Layer 8 of a small transformer language model trained on English Wikipedia (12 layers, counted from 0, width 96). Numbers have three digits each and are written without spaces.
A neuron's activation on a vector x is squared ReLU(weights . x), where the dot is the dot product.
The model reads these tokens: "at" "ely" " re" "f" "us" "es" " to" " cons" "id" "er" " the" " de" "ath" " p" "en" "al" "t" "y" "." " W" "ith" " l" "it" "t" "le" " time" " to" " pre" "p" "are" " a" " de"

The vector x that enters this layer's MLP at each token. A number n stands for (n - 500) times 0.0075.
0 "at": 593536562802684492446593609402613415310347637428395594503295751523590544507516625421390601795446647658431460392506532514425546356452752499569463556458435321726345386569669591285624456553670390654459362631711409490426297380315543510498449211639319690754355615372195538501218665515350471370
1 "ely": 685588582800687479446549550445607433341423721401321651521311648486631557581488644507449532804457654655474422364511487522364462473565722549603451559485425299646236367595656560358636463530605408640375295650739401486518266388407556511496407148624390678676328528378087546505282556451341471500
2 " re": 577372673662707537479601563681661360365512484474381472462564752323684514548383543434320586653221722654410609335538526451432389539535656539507251453444218358564485489621712456441643456450673284515343624543838382446435418612480678681314464163608457563672469591417405655400335645384338566361
3 "f": 500185581655529512622554569569680309323502413536292495486324612465661433535581429635240726523339642661329469529500640763695557338489474628644424642406237407496274579523642515476506521485820666539455711495643601516690363446359519538355492236604441767442513352286409420531213449274436704407
4 "us": 706389588534574582700514577539717251424374518348108504410263670481350665467541593491430593618449784536385488500572695539422503557697683552667373603579411441606276620248565301423506540543625507684285396496506612734484564470394723396410292525581395564578607575504356595321044596375301608403
5 "es": 619555579644671582766308366434568388353514610326382534347299800575496430555294639548537622665350792557236471496525418522533528574659767653417612536610323388718361492390392396446556586536701572636261417570467665603553332470411759471478519420553224529685538371348241299345231537420382708564
6 " to": 729707505703695423568402323475538434390423681445357535423340865462481490593312552549642729664283630408296600622534438667515427587602729444406522387639383435614390458533512412519676492505687435594273469656709476622395479581593621403393356056602280457587560488321301429427429532446324479582
7 " cons": 541501464599497400673455621571652413317388684421210667364376596380409578578561491644348566663454726515211440491613443682600509512440612629496448540405296192753512340679698537491541689666434400877288621498574284551470329489615508435434416161636338666691480573448410457419504548301514439534
8 "id": 377426330570518306705547594556553472317326579692387560491388588429545495527356774752350760706404590562168361560424463677494469462677921496515393370426426339672423673574313472537776538630642469500487571651593551544614209556551419585406408354520270721388606377468410497418253471340579445328
9 "er": 402643335464745483643534368411757371372564644602506434328300770465497627555281734695519350847472543469521443354419356610436393508575789570483439356592553457738419725366593490494665530595436603631357578533544430427492389534718430644355326375617244556432476325198546303356444647315406605523
10 " the": 619522552723596447429626525362505437304450753269234665521284758451608564542481641604458593754603667717469414468551524455457434476465782470622439477555439308611268464638667538435639486508536471611412461586703436461417307537454559391389398027560434672682391499310225598511365625503366478484
11 " de": 432479621687512458602582600465463484473479574632190820418505724272580557484505426556173500524411724755425527398546569297277307650330762466546518589619416329708532497569663433470677514586515197590395435486663465432485403384532788426347567243549397695545605627333259645471534608283411670284
12 "ath": 427295530618662573448537726469692494433426705516225519394470915378589411720458660442492323515213687403390345574484592578514441595446632377637593686375451485643405430621553505262532581492509398527470534673633510602490212441356476494491595283537180777517634573504240331346200631466458780499
13 " p": 553220643703633341444637613635374551480491393718333640400375891551677622764458538406282471534291837344467573493657527565407414436528728446486324418329458351714382424662601610505544531472657454546440575539599489559496441452570570613289443253622226566636565511330228497464241514445302489415
14 "en": 582430504610519453483414397696546327354456517595233499494435750397587574570674498509396432618264640459299437468750601647339588475511925555652254561382384413692572449334436540445740495592644556438444397654617597675585456459318645486519622373707391619710462413151300401414261478245654458270
15 "al": 674530412541654515486446496558655367482398568403234569357485642393612609661481718368299430755551573371456573473587440577615480571690807583432437703537256420819227456320515626448596388609352405668414398594559581553350319425497789448446465184802358623745587468254324448511343433636384354391
16 "t": 442629541460577374467432490608484262401525642344269590529373824437752575597386648368416586505488642472457393463401530680504601555485721433595441635560398456590362643230482405588782500530577424624360300638592353526528255304381634484494472355708333738823775577275267663665310595296528445248
17 "y": 522658605781765458690673440428443451381441672385480577352403844512568389626510859632615542472296678378498393417368557566582350597518543531643422623525356505781353406408408360459631558456513415582279644596474442595499258537518776389440504340645195631602517536238211501377264565208458630367
18 ".": 658522492708666440394429549466566611396310647393276502387325774717523465490479535522438878672328591372301379430411543595530429640411611608323332361481396325706238546649738385472666503680533513554300380596657484507357327576561655790419416223808438540431266591463314638384491623375487680494
19 " W": 444520522653593426294622620496601421375371675612330819528367634543609448446423709509331591596275472607322658414562628666549480331427676460311420350446216511788271606460476466601581621533634508682498517453789513494477454507513682608068386398557429535627527625474057350507364419423446701550
20 "ith": 486419546547600495570564420486684419186247753724132514637301720496568314487453669591365499682242587605444354607613527486525573379442702516488361480495318365738358625472436540541804435561701480638207418568724581538245497549504650573307334274388490489556511542617317448465547425437419755621
21 " l": 447377371610600397486691620655527417583527558728087735375431649411714420602378680494102583705508602421458449450487428501478449368308746589363493435569409276830304567575511521518677531380510511698337580579712627415510436568627412653244432270564285513711720473471295449468431572508485349483
22 "it": 648505501553241613369543685593790382200352573418475681429367604398550722455356728602337417553310448490300412388507665611556597519505838518512448554474425375798425589288550555503682635553516225445405587596726483369447502471356566375415301334705241737617580561382516570392395576363647530581
23 "t": 340595557614605622615485676451626445386583559480336393486379747526439663396325790591439566497285499669359581507343697450367455524441762385685376415343455621628276744410646538704841554400430356426281567561714275568423341504532535514259419349517157525816621344525462357503498634248465619533
24 "le": 468603607671632342569655423286675581273560747557424679386184925459581433455368710590380303581364515457480615444404605513388332625345482507540624411548394440867344596629411489514588607427492469547340532648704579549344539588466601365304464349705219690651446443419219351489534508322354535641
25 " time": 512525502617786379355545497436657501270378964565341787352392930528506540517388684530391335589358687421412537356627577485481381639458531494473502525534313394762322477598404346527580521482491473609202564524677460414494598357620726408515544313535363643507471462439189566447394708282329574653
26 " to": 668639496787613347536476384438637562306377715550178662500390783389417474587351501456576656614318680370354560626522535621474428672508658452465502330570318417646455572578321371622771474496673451709293558607716469546515577653632559419384378067608393495536550496438274407426383482415326420560
27 " pre": 550398549544658325657523590617692493324645491385340496470508862264589474384422532546168460584279816447356543451532380626534347607467651757349467559440354334734435605590662395603652562605552478628331460641703267446385413647414548414200487241704516578522654594280454425503502545437567453433
28 "p": 419469440452547355563669740644715175391549579626393516454246657446561953424444733527366518392537630430507450312650276614580548571447687457466432533378533381654333500458636417442547708586517654608493562562534482421724516575451624472384437142767331571533656459454449471334360390178424564546
29 "are": 507505358572386504709549327556538396153545591527449462483449822408485684448361586755578422603221670547361498487647384535547540584565841629568569509713416437621464548384195383606741728570693416563474286702432499449482492562462658463331411486513264564596363149350347331349454510412515656578
30 " a": 593541449644560459606514374447565248445540647404359640484313976376527597459513689599384378659387788764465450501573655410579538524294654481479357511738342330588437433641463506584663460416494561494373593638564498423356440667509699310318550171511254640649471515172262597455468484520460476588
31 " de": 426393573602505487613506521409481457581577551614180757386514729223533616426445476674238455515335688733384528418545594328249313679401783478550505618640387376722599522589703467456652506539511229584370487540569546456499407432520764350320613244539384671644555547304305697403546642126463669387

Each question shows the input weights of one neuron of the MLP. A number n stands for (n - 500) times 0.0009.

n41: 318726440411445461496440470450586602588764256696554472708290486374394530607407466511590775548381493504386511401567648445481744451465488440435406647544465404329384460573571301471547471496323648279661708639514643353713551370549518595661752326375536507601434788679457404308430515481451271636
On which token does it fire most? 28 "p"

n154: 420595395489571350713556141285549398332738519443412569565388579539670496357452485511645659751630511392383643674445493394430350560546218544443388541471563340623357511324578821395641449545496587451414436300586631428475363492424493540412645533471675297345504321596752420546573576589538642471
On which token does it fire most? 9 "er"

n246: 626216511350548771694658401359496401386569620440593386576440365563454493351325613546624427472581541436584274443538576482467557514427467545399401401451511628555489421730497700500483272468460479627511585145507518347437435685421258538522607462742591531558420360507460647558523689479650507234
Its two highest activations, in order, are on tokens 10 " the", 9 "er"

n380: 370470649296367755457392467455449555401638467665537447444717510587522496276414489409446332575644617632197493529418639576549551401319481538589374558750451461405631634341329392349444319423455285620829540355549504682586395466687493598504527386521528581280597615548649363604534563547588515550
On which token does it fire most? 11 " de"

n37: 555651260391532608504519534613671622463322618616477318238397515365673305451624515362591417365375604540630435370620537659665545255368319600776621294646420614342606404356500420419279612504648569591458420656716318477439423576554563276585767579664536691401363438580580380461437448557477382627
On which token does it fire most? 12 "ath"

n159: 655610220373540354445434472314392402615605427556422484432323547620595548250510503507638693462476480413589437641459637413536538405438658537293406430599398623686615500539320574345406619314443546420382560396607559409559433299592490564742515531572570466275565518493375699418593544268732503698
Its two highest activations, in order, are on tokens 18 ".", 25 " time"

n213: 493500536521557643405454654463582421392441403548449335482457438275377648433614198579563628377578465424544435666691366399444380384678422674408445629609601630469692618632375524573503675630312229622486507401338296385649345455631612493485425292718545355479519599524553708452490305543736461528
On which token does it fire most, and how strongly? 7 " cons", at about 1.9

n237: 341400487506417370525522491403677446457559478662355617646317427391717410391437506545401597581579435558536532570447283467471514455613569607364531316531464527301516503474518564595515726688571545721519551419691257389626616550433385573474523503478467509360533555807436407471488386478417563587
On which token does it fire most? 19 " W"

n129: 400508352507578574467460408432500845604478622500466480500327362631266667496379341556776573504244475606472452530562518396416496493535412391557457688511527512461337464575510472418529399337712656220640455413528566296674379747560384532681678413814327297596736523338490609560555468555463408529
On which token does it fire most? 6 " to"

n375: 571596374308621537524753646511434524422436497414390391518493323544577428483428395525526717657610473323520319468534271456396350563546435515596688584384616634598532625507556483540389435678504525712521447354533545437395550562345452685418376572667321530436780684540695539475394317631363256353
Its two highest activations, in order, are on tokens 21 " l", 15 "al"

n258: 417441439674500236652514712603550608458416719285690633426468479526525433472418550475497479369546556535394266605528511294704248739443455557562580468489526339563515388412571500503503767366515406518478326430597690359412573421602500469416395893567569372600300482544629588504596423421598547757
On which token does it fire most? 24 "le"

n252: 426702450333500573513355582432308390552729533516487594598434665656510477425529487477500533630743296529767480667405477493708650443410469476564618477399483553583408522476547532410388594440432327533427380456519394483516424490356264586588576298613648436455660672428373631578286526441426354377
On which token does it fire most, and how strongly? 16 "t", at about 5.6

n29: 484569449443321423352739474562545487441597500567611562704593460574358566481481468513462459509570265383506715519696594376421531387431530581339426484415825572404523363320500593516354569494510445487484313540703647323512587634481374469461577424506601522497325709567402392388580512478591699390
On which token does it fire most? 19 " W"

n330: 236760345441529360452772402611524475534360486567375329676629433533609324558483535560426687283601517513547426429369548511673579458470720770572719556586463272507619483693474392639273380468460468535542341511500290493510419504539493541439647507493570473426269668707497582443393364479535539490
On which token does it fire most, and how strongly? 8 "id", at about 0.67

n116: 516299471730412296497432503609429549500456594402414580347477556432357576373708461546598516567580491668515400510554456554470336181412523353705509490703666628400427387411661544346528437393560539487494379543484616471439397666575497359665578443453719509550407698417376461619380462632405510589
On which token does it fire most? 10 " the"

n3: 506659813418490584572521757340466482539446537480647703506457515548398382473579184478613609593430488435468405451633365570494632522477557451475479442497382418625437565416575429360482659309330602543564494472471402386428550532667341527625513428530374349426415647445487541560559417476642592434
On which token does it fire most, and how strongly? 18 ".", at about 1.2

n157: 740504532510449228641430497640552482578725591314443436536277591500673204418656363518581666744545544550716349535562462460381515366592478585361544427596716399486356507521572688415652315338374447671347454687513479451507487357475432578568386324510497524500377614520460407514510517497507234449
Its two highest activations, in order, are on tokens 1 "ely", 10 " the"

n254: 302516612752557399629631550615257492526417627588398489476554515524574401568362233644614657435703353634507438375485800387644538484598408439650504531458431475489806234539380537732317451535278617388384403560574488605343545540445458549382500473262411575437392398544547461373371770788641229583
On which token does it fire most? 10 " the"

n292: 587563548507652402422641383535414417480631476461528589359624401684198676453422376431599534605746557470624534382361253504461396486652667260496380583625504316470638533454555589597497547465306621300397521341437486677464497579308254470679363459561438686580475644625385525592608540541430634463
Its two highest activations, in order, are on tokens 10 " the", 9 "er"

n70: 516394298487542430316603463462701520497520430382606531483473577395446332418357393261546470444510546645468436426371569437476370439421514422603674480727545621536545669633588651425302389402424513426764395631658433550298497528307713597609619388644577416542493258599491633387546520590666403441
On which token does it fire most? 0 "at"

n295: 475395397576546446335423533447592500421446526737493534500668528465496413237464471467679580388493640602441416248319457626405528511627178376650249522446558457589794361275510274521475633441538511456763548681500269537566627335455496511594619677461539574486371646654346754365585457562452346443
On which token does it fire most? 25 " time"

n218: 518525485597448377464411552374389379434719432444484636506509450571534415301527426795554585515469473473591472749436639381417653391494583552572539512373403388488586608679593701536414515664588457411663447604467506413459518581428400291500548291346615640633436509412554372613457512686512475533
On which token does it fire most? 10 " the"

n287: 720410482359377600461580555729317529786336365364616281590485556366459633601504438463358569514671425662559427293464773309436536452675413554601507394590412367433587472481552366543596590581350574727544625549511387471555472665378697344440354532160556436570458612455715444429558703522437474439
On which token does it fire most? 4 "us"

n359: 408382500427600607521437507453672486582586613436604429565433507541344458483591641560555650601517562771530486560243458301627489528427387466583415299535360410555467483619517622544514324397467543500683170518388500309407527264614683306299714431624561554436351644299503719561604449517764398607
On which token does it fire most? 30 " a"

n102: 429578676291485327676547700601416599543568602403563409309474535603415630382482526559500561604620579205375584330378292511700322441418477531459370441601603406351609266821411511578461546522631456380664784264532544504462461427718532330742534417536479419370409724587622530403493528359563500425
On which token does it fire most? 7 " cons"

n52: 414453523428480370458346488314454508526609589566590479369600389464733557352580550617614698724795319322548230301276519254353704500536524496614519407481335743369488478398384418362496368562761500693627469595630643519573593245363428515539423432651526589374560693526470461780471519316683596734
On which token does it fire most? 16 "t"

n275: 519488476444555382449360480599279508590335556248828541488536569504480445409309359451478615559532421407607391407492622403392561524538176339373554532492647363566661399438424608473586453654958638392500423868473408456561527546516405866488546567280665422605334828286475410360541602560313669650
On which token does it fire most? 18 "."

n259: 550524532528525626406691592434500319812527216511414577323472331353552468418603424436563722543413410750740392375397779429446349641492558305484446195488529696566405271234564400387748394456722480556755444545365420617515681420435500705614647346402576411423496365485612687561693675492366472476
On which token does it fire most? 11 " de"

n99: 407492597557144807764481331551469628481553485390496482559312386472387553322363380655528778477511436544496253457489443339365267581236631427591597589678508685638643608685406444407530316504563465619577488441485719450547285681227496440673569447654522626433377414680648516441596646416481619379
On which token does it fire most? 31 " de"

n182: 307741726693709579367335451446519447379632410525328344508361536382690478625426568458448571611556393554457357489674622300589744322677667405504366605674413392624589463400365428453285489322569689620414538512222545481422761571664327584577417452445597278377376512568674573373420540567557466467
On which token does it fire most? 20 "ith"

n286: 546617557557489284517513564276503459585549382529671609590567316549381653427517213534547393510487685584414449303566497363413733347408472546545594470616771680321535458572541461467608645662279483403265398503497581493430484535578510340679299722533436529571507318468518510497550467319408544625
On which token does it fire most? 29 "are"

n226: 390620468500605740584315358668400400486535358432402490324411503504266535363454285425444655493500413438510554493546714463754546622497596579566538382700765428735489517624480452694521517654214496550557306661651532500409452515652399552409526398528354169445397598446612373394470462691597479476
On which token does it fire most? 18 "."

n49: 334542589351406460376415654461490603366343456393612295314534658597231534503368397393449662268442574589578606562287490450366426652333585525497533634591221573576609450528581516334536651472584531565480390570391493428529665475379265444374547368627592507424447514591410768633604377439441449550
On which token does it fire most? 18 "."

n111: 401432673479389312648556560781363666383346419503532448529265611445546316535510518355552302486517562530236634610445320368373553585655471556586469437680654455565514565392732439500480479288428585367609656381500486564643364566593317517626710417528503612307464633493617400367581562566390412714
Its two highest activations, in order, are on tokens 13 " p", 12 "ath"

n305: 377489355544616749503202545588493662614490335415496519426411487478455547422432665490700405551265392457337552559307527421461493597406234693419420562409353592453514367496688460483364446600620524400623483641751455514656397680295588557493554388312717444583582412621566476620567520650514517530
Its three highest activations, in order, are on tokens 2 " re", 23 "t", 12 "ath"

n201: 468442574403251629356325235504500562313576439399446311588520378718496359388407689442489460645565652571624586240581524393268650277496445543395476590500641871579407718425311469552516668459538599618671360571622410874357634444632392555291363589432320437264373563422622800584515500492587210536
On which token does it fire most? 9 "er"

n361: 636307526537492574616596389648689191551464518542281555416415511488459423620441459429558522325467562439546515530529576396703480560406730480553589422573632409274389504409584258432425609612363705533526407569454567269637679356583355557549519675569758461539389440655435470856294673721365726478
On which token does it fire most, and how strongly? 4 "us", at about 5.2

n342: 543661521432609612581617503373421365376500500523637443698583553547576483426623618611449578290373544533503624528327524594415366483552532445504786448385410375190213383504529473550380530500433632555473462518377366521520540319270470553574724639628273357593525532638600332504513617770500686530
Its two highest activations, in order, are on tokens 23 "t", 5 "es"

n16: 576337448632566516387282619477500649507696515461345305298344357628703603526500325635541441401312507529415519515434537632550641571542212555542428292412395770342573496360605511439468558171515474496578260691575630642391496656617475662382426636678372306547584546719282477485562554448530656544
Its three highest activations, in order, are on tokens 18 ".", 23 "t", 19 " W"

n175: 574433364712330635312490457436457666358410550525372476507437516500707396406523291290521431464598319589368546750575487441456382430730599535311586593438358588753592599449475570381478529573609547523457593598481414414491382320440348503321528575506727337420524544642439591517638577559426417539
On which token does it fire most, and how strongly? 19 " W", at about 1.3